Layer 7 of a small transformer language model trained on English Wikipedia (12 layers, counted from 0, width 64).
Take only the direct path to the model's output, skipping the later layers: a vector added to the residual stream pushes a token's score in proportion to its dot product with that token's output vector.

Output vectors of the tokens that the questions are about. A number n stands for n times 0.012.
"form": 28 26 27 6 -25 0 -17 36 -31 17 -3 26 -7 -1 -19 -1 -63 15 1 47 6 28 21 10 -51 26 -17 3 17 -2 14 -25 29 -5 36 -20 -7 -4 9 34 10 -3 1 0 1 -14 -7 0 -23 -25 -3 -29 4 12 -33 -37 -19 -15 4 -9 -9 14 -20 22
"ough": 36 -10 -10 -23 -14 -14 40 -21 -7 -14 7 28 22 -30 -15 42 -9 7 -11 -3 -12 7 -20 -3 13 14 10 12 -8 -19 -2 -5 8 13 39 1 26 -1 0 15 -5 -24 6 43 24 -35 37 53 -33 4 -42 -1 -30 42 -25 -27 14 13 53 -18 -20 -6 26 35
"uring": 46 20 -26 -23 14 -44 10 -2 2 -18 -22 -19 9 -12 -60 14 -34 35 19 -22 37 14 26 -1 -38 -8 43 -14 10 -25 17 15 43 -19 -24 -15 34 11 -15 -9 -56 -5 7 39 22 16 35 19 -39 -34 11 2 2 21 -91 -1 -13 -4 -8 -3 -12 23 15 39
" him": 15 0 11 -29 1 -10 14 24 6 -13 -6 -2 -21 7 -35 7 -53 -3 -27 -8 26 0 -18 -8 -36 17 38 15 20 -23 26 6 13 5 0 9 26 -14 2 -3 -51 -24 0 23 4 -27 6 13 -6 -36 -17 -1 -26 -4 -15 18 -7 -13 25 -18 -8 21 35 6
"is": -6 -31 3 -31 20 -21 -2 2 18 -21 -10 3 0 5 1 14 7 18 6 -28 11 7 5 -9 36 -14 1 30 2 15 -5 -5 25 13 -7 22 19 6 20 3 16 -16 -1 4 24 -2 -5 -5 0 -3 -9 -20 -9 19 -9 8 3 17 -42 -6 -9 -35 -18 -10
" they": 8 17 0 -4 2 -32 -12 30 -16 11 15 29 -15 23 -1 -5 -28 -3 -37 -20 -3 -1 -18 -1 -35 -1 28 -1 -5 -12 0 -2 30 34 -5 -4 11 -31 -12 7 -35 4 7 18 18 -20 4 5 0 -28 -25 -7 4 14 -6 4 6 -1 15 -1 7 17 33 23
"air": 15 11 -23 -27 -6 13 -20 -2 1 -11 14 -3 -3 -8 -8 -6 -17 13 -20 25 17 15 30 6 13 28 13 4 -10 -6 -4 -26 6 20 24 -26 2 -2 -26 20 13 33 2 12 22 -16 5 18 -21 -7 -19 -15 -22 27 -2 30 23 -4 -13 -15 8 13 5 38
"nt": 53 -6 40 23 8 -42 36 -5 -17 -18 8 25 -24 35 1 -8 2 53 7 15 2 -9 18 25 -20 3 26 -1 9 11 29 -14 -3 22 36 -13 1 -39 -17 4 22 -52 1 22 -21 22 14 2 -21 -13 29 11 -13 2 -2 42 10 5 38 -20 -19 -1 46 7
"ff": 32 -31 -5 -9 -26 -19 -16 2 -8 0 4 28 7 14 11 10 -4 30 -9 32 -7 14 36 50 -21 -19 -23 13 47 16 19 10 -5 17 39 17 7 -14 -13 40 -13 0 4 -2 4 -26 -38 4 -1 -36 15 -13 -45 20 -42 -7 -11 -7 15 -5 -44 4 28 1
"emb": 6 -16 -13 32 -14 -27 17 3 -1 -16 -23 -39 6 9 -13 25 -10 37 14 -14 19 42 -19 28 -21 13 20 -13 34 2 1 -4 -2 -5 34 8 29 12 -5 1 4 -11 6 1 21 16 41 28 -12 -21 3 -20 14 15 -3 10 -12 23 -38 -14 -42 7 16 7
"ame": 3 8 -15 -42 -17 -15 45 4 20 -18 -15 0 11 -23 -3 10 -19 5 7 11 21 24 -16 -7 -2 11 -2 -7 -32 -3 -19 -8 14 62 -29 -32 16 20 -2 -13 -4 -36 11 29 7 -12 16 25 -28 9 16 13 36 -4 9 32 1 3 45 -13 -9 -5 22 2
"ther": 12 -18 17 -35 -42 -39 -16 20 3 5 6 0 -35 29 -17 16 3 -4 2 8 15 1 15 17 3 -9 -2 -14 44 31 6 31 20 29 27 30 25 1 -38 17 6 -39 8 33 -6 -24 -25 19 -18 -4 12 5 -8 36 16 50 22 31 28 -13 12 29 47 41
"ind": -3 4 5 -28 8 -5 -4 10 8 8 -6 20 -5 28 1 21 -9 26 7 23 25 24 -6 16 16 22 -23 6 13 -12 -11 -5 1 -5 21 18 23 14 -5 2 -23 2 -3 -6 0 -4 -4 0 -38 -14 -10 -34 -17 43 30 16 -3 -15 18 -9 -22 15 18 47
" time": 27 60 -4 -17 -24 -13 4 47 -33 -7 -14 -24 5 -7 -3 7 -25 -12 -16 25 16 8 -6 -3 -22 1 11 23 -20 -24 19 -45 16 1 32 16 -8 -20 -23 -21 -13 -37 4 5 19 -5 -6 30 0 -24 -26 2 -2 1 3 0 -2 -13 21 -6 -19 25 5 13
"bum": 40 21 -13 -13 -25 -35 0 21 -17 24 3 -34 -5 -18 8 13 -47 23 9 37 15 31 -23 1 5 8 -32 -54 -3 28 34 -31 -3 54 18 -15 17 -26 -27 26 6 3 9 -21 3 -38 19 2 -35 -40 30 1 -2 27 -43 43 17 -2 1 -1 10 -12 41 0
" that": 11 -12 -8 5 -6 -26 9 35 -30 -9 11 21 -15 16 -24 19 -18 -13 -14 -32 -7 -6 -29 -3 -2 8 23 1 -10 3 -1 1 12 6 -6 -5 -13 -21 2 20 -28 15 1 12 -7 -4 -7 8 4 -34 -18 -37 -1 -11 7 -9 -16 -16 18 -12 5 11 17 -4
"on": -1 -24 0 -12 -3 12 2 -3 -5 -20 6 2 -25 -38 13 10 10 42 38 15 25 6 -23 34 -8 -3 29 11 -6 17 -13 -21 -2 26 -12 13 22 2 6 -27 3 24 -4 3 1 -1 28 -5 -4 4 -38 -1 12 1 -7 -8 13 -24 -30 7 27 -9 -5 17
"ision": -10 -20 24 -9 -2 -47 -23 8 11 -20 15 1 -22 0 10 11 -39 21 -8 -3 -22 40 7 39 10 38 24 -25 -5 -7 -7 19 11 13 1 7 7 7 -39 14 2 -37 5 6 38 -31 27 -10 -40 -22 -3 -7 -31 -12 -16 28 7 24 15 -17 -15 -3 -18 21
"rough": 60 -4 -9 -54 1 -7 16 -7 -13 -32 -37 16 -23 -20 6 32 -52 30 -18 -21 2 21 -13 21 3 -7 10 21 16 20 46 -3 8 -2 7 31 14 -4 -17 21 13 -30 4 25 7 -14 21 21 -38 1 -18 -17 -12 59 2 3 -22 5 24 5 -7 46 33 27

Output weights of attention head 1. The head adds the sum of these rows, row i times number i of z. A number n stands for n times 0.0083.
o0: 1 -27 40 -19 2 -21 -31 14 6 6 16 -11 31 -31 3 44 9 4 -13 49 15 19 20 -5 60 68 -19 32 -8 7 54 -12 6 -24 5 -35 6 -5 17 18 52 -17 10 36 13 -1 18 -14 26 -20 5 49 -17 12 -31 10 -9 -48 -10 -23 15 -33 -17 37
o1: -4 -8 -9 5 -24 -17 -35 -30 -4 -13 18 21 -34 -14 -1 -2 33 9 19 91 -12 53 0 31 3 -31 -7 19 -22 5 -11 -21 -20 -38 -20 12 -16 20 -34 8 40 25 80 -27 16 1 23 -15 -14 -28 21 39 -32 18 29 -17 43 9 -58 -5 -68 45 -22 -3
o2: -16 -26 0 2 -21 24 -6 16 -29 8 27 -23 21 -21 15 61 14 -45 -6 4 -4 19 48 9 16 9 -8 5 3 -18 0 9 18 -3 11 -50 -23 -32 -15 5 71 56 -18 0 24 4 -15 -22 -15 14 -33 18 -58 -1 -41 -23 44 2 6 21 16 -30 12 47
o3: 6 17 -1 -41 -6 12 -31 7 -36 11 -19 3 -2 -14 -9 2 14 -3 21 -35 3 -22 -24 -51 7 -29 -2 -2 -4 -43 -1 -7 32 4 20 25 -26 -44 40 -16 -27 1 -24 9 2 5 39 22 40 2 -9 -30 5 8 14 4 8 -5 -9 6 -55 -27 50 43
o4: 0 23 18 54 38 -15 13 -26 -8 -28 -17 12 -18 0 -3 10 24 22 -2 -59 -67 -27 -33 17 30 -3 -30 -21 5 -21 9 39 5 43 -15 21 21 -9 44 -26 3 6 -44 -4 -20 11 -19 -1 21 -22 -26 14 -30 -11 -34 -35 -46 -23 1 -42 39 -22 5 16
o5: 45 1 14 -37 17 23 36 24 19 44 7 33 21 0 -15 13 -39 -31 58 -33 12 42 -1 32 -8 -21 -42 19 -31 -31 -31 -5 -43 9 22 15 -14 -31 -6 -14 -5 16 -37 -18 23 51 -15 14 8 -32 0 9 21 36 6 4 1 -18 54 -44 10 2 8 32
o6: 14 18 13 -10 -8 10 -3 -5 -10 -41 -37 8 39 2 -30 -13 50 1 0 -5 13 18 23 37 -34 16 -17 -10 40 -6 5 2 3 45 24 -27 -5 -27 30 11 18 12 1 -34 -7 -46 -57 10 -7 20 6 -41 10 -9 -25 7 25 53 10 -16 14 -34 -13 4
o7: 26 -24 23 26 -14 18 12 6 -9 14 -46 36 -9 2 -24 8 23 24 39 25 2 34 5 45 13 5 -14 8 16 -18 15 42 -7 4 -31 32 27 29 4 -11 48 -41 17 -35 -4 -4 -10 5 5 -20 0 -25 16 1 28 11 -7 71 -9 -9 -10 22 28 69
o8: -12 -43 29 -37 -12 -19 42 21 -9 5 -19 -5 -11 -10 16 36 -42 -28 -22 9 -4 39 14 12 2 -26 25 -20 -28 68 6 10 -19 12 -17 -18 -64 -53 41 6 -26 29 -20 35 -9 -4 -4 -41 26 8 50 29 -25 -37 -32 -48 16 34 -16 17 -20 6 -4 5
o9: 7 19 51 -59 28 41 75 -8 -88 -4 5 29 -14 -1 -17 43 24 0 -63 -25 8 24 -3 32 10 -49 -22 -10 30 -26 4 16 20 27 -23 33 -6 33 -11 -21 17 -12 -6 4 4 9 7 -51 10 14 1 49 -3 4 -12 -29 -58 38 -24 21 43 24 -52 24
o10: -24 -24 -18 2 38 24 -31 69 -43 8 -3 -18 59 32 7 16 -9 -36 -41 -23 46 -27 -22 -8 -11 0 -13 19 25 9 -14 1 35 23 24 -51 -27 7 -27 -2 -27 -53 46 52 -50 31 -9 -13 -19 25 10 -6 -43 -4 21 24 29 -6 22 63 -5 -1 -44 16
o11: -9 -8 -12 23 -4 -29 -51 2 12 -4 22 -35 -19 4 31 -15 38 -17 0 -6 -62 -17 -16 -42 21 -8 -41 -15 -35 -31 -13 3 -5 26 14 -26 5 -16 14 -8 -48 47 -8 15 36 5 -18 3 58 24 27 -4 -16 -2 2 43 11 -2 -8 -3 -34 13 -47 -22
o12: 14 18 3 50 -35 -16 -25 -18 -20 -36 -16 -3 6 -53 -19 2 38 -21 -8 -8 9 -23 -41 -1 -39 22 3 22 -6 14 -3 -48 -2 0 -3 31 40 6 -47 0 18 -22 -74 -11 -10 -54 -4 -33 44 50 4 -1 44 -3 8 -4 -21 0 24 37 12 -16 -3 35
o13: 38 -5 10 -13 -23 -12 -1 -45 -19 -39 -42 21 18 -38 33 -24 -9 -20 6 -47 9 -25 -14 -3 -27 -49 -1 3 50 10 -14 3 -5 -45 23 5 0 32 -6 4 -23 -34 -24 24 36 22 26 23 35 5 -33 6 -37 30 2 46 -6 15 21 -5 -27 -34 -7 -27
o14: 17 -24 56 26 -29 -57 4 -26 17 -12 -28 61 0 -21 39 -41 5 31 -5 43 -24 7 59 -9 6 19 4 22 -16 -2 38 -37 -11 4 -10 12 -30 -23 6 24 38 13 21 -37 -14 -39 17 37 -55 -15 7 -18 70 -23 16 -8 9 5 12 -8 -3 -53 58 -10
o15: 2 -20 -23 -6 21 20 -29 -15 -6 -14 -20 -32 33 12 -36 28 -31 12 -58 -82 0 -44 -65 -18 -14 4 -37 15 43 -14 8 24 5 -55 -3 3 12 -27 36 -34 -27 -21 0 32 -31 -35 -54 -4 -8 -16 -16 -15 -2 -4 -26 -33 32 -26 11 -19 26 80 -45 -27
o16: -17 5 -16 21 0 10 -55 -23 12 40 -3 51 32 42 -26 0 43 4 -17 -47 11 -15 -2 5 -6 31 -18 -1 23 14 8 10 22 19 10 -32 5 15 26 -29 -36 28 1 -1 18 -51 27 -1 -14 -1 -62 -34 -48 -34 12 57 22 -31 6 9 7 -19 26 -21
o17: -46 -11 -5 32 -23 28 -40 32 -55 36 6 -10 31 -1 13 -27 10 3 -42 16 21 -47 -8 46 14 3 -32 1 -40 -17 -13 24 36 -10 29 -10 8 -11 -45 -11 5 17 46 21 12 -29 -13 16 32 -48 -25 10 15 4 12 -16 -12 -27 28 17 -15 21 54 15
o18: 8 -24 64 28 32 20 32 -8 -12 24 -15 24 4 1 -24 -9 33 53 -49 -17 4 1 -7 45 -20 52 -21 -42 -19 -15 26 16 -69 29 -9 0 -26 -19 9 -4 15 -13 -26 33 7 18 19 -19 -13 73 -15 2 -76 -4 -33 43 -23 42 -1 -9 -7 1 -14 2
o19: 23 7 24 8 -2 25 79 -33 -40 60 -24 -10 23 46 -37 16 25 57 19 -40 -29 -34 18 10 32 -40 5 9 21 -33 35 29 -20 -24 9 43 -4 17 79 -18 3 -3 -36 -46 -14 -25 12 -10 11 23 22 -8 -47 -14 -51 -26 14 30 -26 -20 14 -7 32 -8
o20: 9 -5 -5 -26 -8 32 -3 19 -15 23 28 7 35 29 -31 13 -20 -25 15 23 -4 -27 35 56 -17 16 28 -4 2 7 22 67 1 -34 27 8 18 17 -12 7 32 20 5 -44 -20 -24 -6 43 20 -34 15 -4 -14 -12 10 -4 -24 -11 4 -95 28 -34 58 31
o21: -7 6 25 -34 16 29 -7 52 -34 21 3 16 48 -15 6 -3 -49 -10 0 -19 22 -6 11 36 12 10 -13 28 -21 11 -38 -60 68 2 -6 -56 6 13 -9 20 70 21 60 -31 11 -29 11 13 14 4 -7 42 15 -14 -2 -3 0 -7 20 -27 28 -25 22 18
o22: -28 -1 -6 33 -27 9 3 10 46 19 -2 -36 -9 26 58 -22 39 -11 24 53 -3 -27 9 -2 -32 2 -8 -3 -35 -6 20 -32 -56 42 28 -52 16 21 0 -44 10 28 9 15 15 -35 -32 -6 29 -48 21 -1 16 -14 25 23 26 41 -7 -4 3 8 39 34
o23: -52 23 -46 45 -22 0 0 -27 -21 -10 -17 2 10 -2 -40 -6 -25 -5 -16 -33 -6 -35 -2 -1 -23 30 -27 -8 0 25 -11 4 11 -22 1 4 -28 -48 32 -25 17 11 -1 -6 -16 -8 4 8 1 -12 -33 -20 9 -5 -29 48 -47 -22 -4 29 20 -67 34 64
o24: 20 45 19 16 -30 9 14 -6 22 -1 18 32 -29 15 -6 9 -17 -56 -13 -2 1 -13 1 16 -20 1 41 -2 -18 -16 41 -25 68 -1 7 -9 44 -5 -37 -15 -3 -8 68 -9 52 27 -24 -17 46 -38 18 -15 11 -5 15 7 0 28 21 6 -10 13 -23 -2
o25: -5 -2 -17 -19 15 1 18 -42 22 -7 -26 18 16 -19 -19 -8 50 -10 18 12 -8 -56 -14 -29 12 -6 -11 16 12 -4 -2 40 20 0 9 13 -2 32 14 33 -5 -25 -20 -12 2 3 20 27 23 -1 8 -17 -56 -35 -2 -14 25 14 -1 8 -15 10 -23 -15
o26: -25 -15 8 -44 -12 -15 4 -55 36 10 -17 -5 -8 -10 6 -3 -52 2 5 53 36 21 9 -3 -3 7 -21 12 25 10 21 -20 16 2 14 -13 -15 -17 24 7 20 -13 -8 32 8 26 37 -37 -11 -13 18 77 -26 21 38 13 50 -7 3 12 10 37 -37 -14
o27: 15 13 -5 16 4 -34 31 18 -4 4 -12 22 -73 5 2 -38 47 -15 -31 -16 -65 8 20 -18 -19 10 23 13 -8 19 -18 1 7 27 20 9 5 29 28 12 22 -17 23 30 10 -18 16 5 -42 -4 8 10 -5 -60 21 -1 -20 20 -37 -46 -15 17 5 -27
o28: 23 -30 20 5 -40 -27 -14 34 22 35 -38 -4 -8 24 28 -43 4 -25 14 66 19 11 16 -19 14 48 -15 -10 -13 52 28 -19 15 12 25 -39 -14 46 -42 39 54 -8 0 11 38 -32 21 -12 -10 21 36 7 20 36 16 26 2 -16 -7 47 -33 10 4 -34
o29: 0 18 22 -52 2 36 9 -15 -26 7 7 4 21 3 -4 -74 -10 -18 25 -17 -12 10 -38 -48 -54 20 -24 36 33 -61 29 19 24 -2 -24 51 -51 -55 31 -18 -45 0 -7 26 -5 -21 -9 82 11 56 -44 15 -32 -31 -16 29 -59 -20 -12 -17 11 21 28 0
o30: 17 -11 16 -24 -4 -64 -34 30 -45 -1 -7 -21 13 21 16 21 -11 -6 -21 4 9 -4 -23 -58 -10 10 2 32 19 -22 -26 -29 -15 -8 -11 -6 12 -15 -3 -11 -6 12 81 -19 -43 0 -35 -8 -22 -1 23 15 16 -17 2 -7 -18 -26 -42 5 -27 -25 -1 -8
o31: -11 14 -40 -25 14 12 5 -43 14 -5 -32 -31 -17 1 -36 17 -35 -26 -8 23 -42 44 24 26 -8 13 -21 1 -2 -7 -4 -18 25 27 -7 31 33 24 -18 22 34 -21 -7 -14 25 -37 -1 18 -7 -16 -13 27 2 28 31 1 1 17 -3 3 8 -25 16 15

Each question shows a token from some text and the vector z that the head gathered there. A number n stands for n times 0.061.

" one": 0 -8 25 -8 -7 29 22 34 -26 19 28 -24 -3 -27 15 -26 -17 22 14 -41 11 59 -17 -14 7 -23 -16 -21 -13 18 -16 0
Which two tokens does it push up most, strongest first? "form", "air"

"an": 32 -15 17 0 24 -19 6 -27 -8 -19 -2 10 5 12 10 7 6 -18 7 17 -6 3 1 16 12 26 30 3 -5 18 -17 -14
Which three tokens does it push up most, strongest first? "ough", "is", " him"

"s": 1 -42 -23 11 -32 -27 42 -12 38 -50 19 -26 -7 48 -14 21 0 6 23 -37 41 11 -43 10 -27 -18 4 -26 -9 20 6 11
Which of these tokens does it push down most? "on"

"us": 31 -3 -27 2 30 37 16 -48 26 -5 -13 -5 0 13 -38 44 -45 -15 3 37 -1 -53 -31 29 -17 26 29 -47 -25 41 4 22
Which three tokens does it push up most, strongest first? "uring", " him", "rough"

"ou": 31 -9 2 19 -8 -6 -1 -8 -15 -21 21 -2 -30 -17 -11 10 -10 16 -2 -37 -4 6 15 -2 26 -14 17 -24 -1 17 18 -6
Pushed up most: " time"

" of": 17 9 17 5 -7 3 -2 -18 -3 -6 22 12 -2 -6 21 24 -17 -8 37 1 -17 -16 14 -16 17 2 23 7 5 28 18 -5
Which three tokens does it push up most, strongest first? "nt", " time", " him"

"rit": 4 -6 -4 -23 39 3 -1 -22 13 -5 -18 -30 7 -3 -19 9 -14 -9 34 -7 12 19 -26 0 -11 2 -5 -2 -21 15 31 4
Which of these tokens does it push down most? "ther"

"ac": -13 -5 49 -24 6 -5 18 -38 -4 -3 -2 21 -19 -16 6 -9 -31 -37 16 -38 -29 -6 -11 1 4 -18 -7 24 0 -20 -3 -21
Which of these tokens does it push down most? " him"

"7": 1 37 10 -19 -45 -56 -18 41 11 8 13 -4 -25 19 5 -22 -14 -16 -9 17 18 13 -2 -17 8 -23 4 9 -12 -22 6 -20
Pushed up most: "ision"

"ire": -4 17 17 11 13 -18 7 -18 1 11 -13 11 -6 5 -11 3 7 -13 13 28 -12 -25 -11 -13 13 -14 0 9 -18 -6 2 3
Which of these tokens does it push down most? "ame"

"aw": -10 9 11 9 22 -21 -4 24 25 -4 15 8 -8 2 3 -30 -2 -53 27 15 -40 -10 18 4 -1 0 -27 34 -4 -15 44 -7
Which two tokens does it push up most, strongest first? "nt", "is"

"ir": -24 26 13 27 34 -12 -6 10 -17 17 -15 -15 -4 22 -36 -13 -4 -18 -5 -16 -46 20 -25 -16 2 -8 -35 -9 -34 -45 -18 -8
Pushed up most: "on"

"oth": -4 7 -38 18 -56 1 -11 0 15 15 12 -13 -12 -7 17 7 -17 5 -8 -63 -25 41 23 -14 46 -18 4 -4 17 38 52 -7
Pushed up most: " time"

":": -19 -18 -20 -1 -8 -10 -5 -24 -5 -9 6 4 -14 10 -29 10 4 -2 0 -29 -13 5 -3 -7 3 6 0 8 4 24 3 16
Pushed up most: " him"

" ": -16 -30 -2 12 48 76 -13 15 -14 15 2 6 -4 -29 -34 2 10 -1 10 -57 -15 1 13 -29 14 -23 -8 16 3 4 7 -3
Pushed up most: " they"

" R": 5 -12 -28 0 2 -11 -11 24 19 0 -9 -25 -9 19 -12 -21 -19 -23 8 -22 -18 29 -10 18 -26 3 2 -9 -1 -21 12 28
Pushed up most: "rough"

" and": -10 -20 1 14 22 -3 -14 21 -9 -19 -4 -18 -1 -13 6 -25 -9 -18 29 -5 7 16 4 -2 1 -1 -19 13 5 22 29 14
Which two tokens does it push up most, strongest first? "nt", "ame"

" later": -15 -38 9 8 7 23 -13 22 -17 -12 20 -18 17 -17 0 9 9 -10 -26 5 25 24 -10 -7 -1 -16 -13 17 -11 33 4 10
Which of these tokens does it push down most? "ision"

" the": -5 -5 21 2 -1 -8 13 0 -4 -12 11 19 -1 -10 11 -27 -26 3 28 -65 5 35 30 2 13 -2 21 -4 29 3 26 12
Which of these tokens does it push down most? "uring"

" (": 11 -3 1 -17 4 -8 -2 -1 -10 -6 13 -3 -14 -8 0 -12 2 -5 -9 -5 -2 -9 -14 -11 -11 6 -2 -12 -7 -14 5 5
Pushed up most: "ision"

"0": -11 -35 2 -8 17 -13 -3 -23 -1 -10 14 25 -3 -31 4 24 -4 -7 5 -20 4 17 21 5 4 -9 -14 2 -18 22 21 -23
Which of these tokens does it push down most? "rough"

" W": 31 -8 -12 38 24 -19 -6 -6 5 9 -16 -27 -7 0 -15 -12 17 -20 13 -7 21 54 -25 42 -7 9 -4 -30 -17 -29 22 6
Which of these tokens does it push down most? "ther"

" b": 18 -24 50 0 -8 43 38 31 -23 47 50 -47 -10 -20 24 6 -25 33 10 -31 41 95 -42 -8 13 -8 6 -30 -34 90 0 -7
Pushed up most: "form"

"ng": 5 12 3 11 -1 -3 -1 5 -7 -18 -1 2 -11 -8 -4 9 -26 14 -7 -17 -10 -13 8 -5 34 -21 9 -14 7 -5 18 13
Which two tokens does it push up most, strongest first? " time", "bum"

"hen": -2 -23 -2 6 22 -12 15 -31 -11 15 10 9 -7 14 -8 7 4 -16 12 20 -15 14 1 4 12 15 8 14 -3 43 3 -12
Pushed up most: " him"

" would": -5 -25 -18 21 6 37 17 36 -33 -20 0 -4 -2 -20 25 -26 31 6 -2 -60 33 20 8 19 18 -37 -24 20 -33 66 -8 33
Which of these tokens does it push down most? "is"

"ar": 9 27 7 3 9 -19 13 4 -19 5 -12 14 -18 6 7 -34 -11 1 0 -14 -48 32 11 1 20 16 14 4 40 1 37 -29
Which of these tokens does it push down most? " him"

"er": -35 -14 -22 -1 33 -1 2 2 28 7 -10 -25 16 -3 -4 16 -7 5 -16 13 2 4 12 1 10 0 -24 -8 -8 16 32 22
Which of these tokens does it push down most? "air"

"ro": -24 3 17 10 43 18 9 9 -3 -6 -28 -25 -25 -1 -12 -9 -16 -4 -6 -7 -9 18 6 8 -20 9 -35 12 10 -29 23 5
Pushed up most: "emb"

"ig": 30 11 29 8 -5 31 2 -18 7 19 5 0 23 -6 -13 20 -9 -1 -7 31 -34 -63 -10 17 11 -10 10 -14 -5 -13 -15 9
Pushed up most: "uring"

"ay": -2 -18 -7 33 21 -34 3 -31 -9 -1 -3 7 11 23 -6 8 19 -8 7 -10 -5 16 -19 27 -6 -5 9 7 -18 19 1 6
Pushed up most: " him"

" film": -13 5 -6 -14 0 16 15 18 -14 11 15 6 -5 -15 7 10 47 -15 -18 11 -1 -11 -1 -20 -15 -12 -16 9 -13 3 -11 24
Which two tokens does it push up most, strongest first? "ind", "ther"

" y": 41 -12 5 16 -14 -3 0 -15 -12 -21 22 -10 -30 -19 -12 13 -5 18 4 -41 -3 9 12 -7 26 -15 17 -24 -3 19 20 -10
Pushed up most: " time"

" form": -24 -2 -1 3 8 4 -9 2 -4 16 7 5 14 -2 10 -41 -24 -6 19 -37 0 23 22 22 7 2 0 19 5 -1 -2 10
Pushed up most: "ame"

"ath": -4 -7 26 16 12 2 45 -13 29 -26 -24 -11 1 8 -5 23 17 -13 11 33 16 -25 11 21 24 -22 0 -9 -15 33 10 15
Which of these tokens does it push down most? "ame"

"2": 13 37 -25 -18 -26 -12 -27 7 -21 -10 9 -5 6 31 -7 -15 -21 2 -32 10 -2 -7 3 -22 -12 18 2 -7 -4 -2 10 8
Pushed up most: "emb"

"f": 36 10 -5 9 6 -19 10 -7 -38 5 29 -5 -22 1 3 -20 13 45 -7 -44 -55 58 26 -10 59 -8 2 2 6 11 60 -36
Pushed up most: " time"

"et": -14 2 14 -28 22 6 -8 -7 16 2 -4 28 12 -14 6 1 11 4 0 6 -29 -1 7 -11 2 11 -14 16 -9 -27 12 22
Which two tokens does it push up most, strongest first? "ision", "is"

"F": 3 -5 -11 -7 25 -13 -27 -8 -16 -15 -7 -2 0 2 -21 -14 18 16 -3 -5 -34 21 -12 9 -22 13 -8 -27 -1 0 8 -14
Pushed up most: "on"

" Co": 0 -13 9 11 23 -13 2 -41 4 2 -11 -1 -2 3 -31 -11 8 -24 15 22 -3 18 -12 8 -8 7 0 -5 -14 -7 -18 11
Which of these tokens does it push down most? "ther"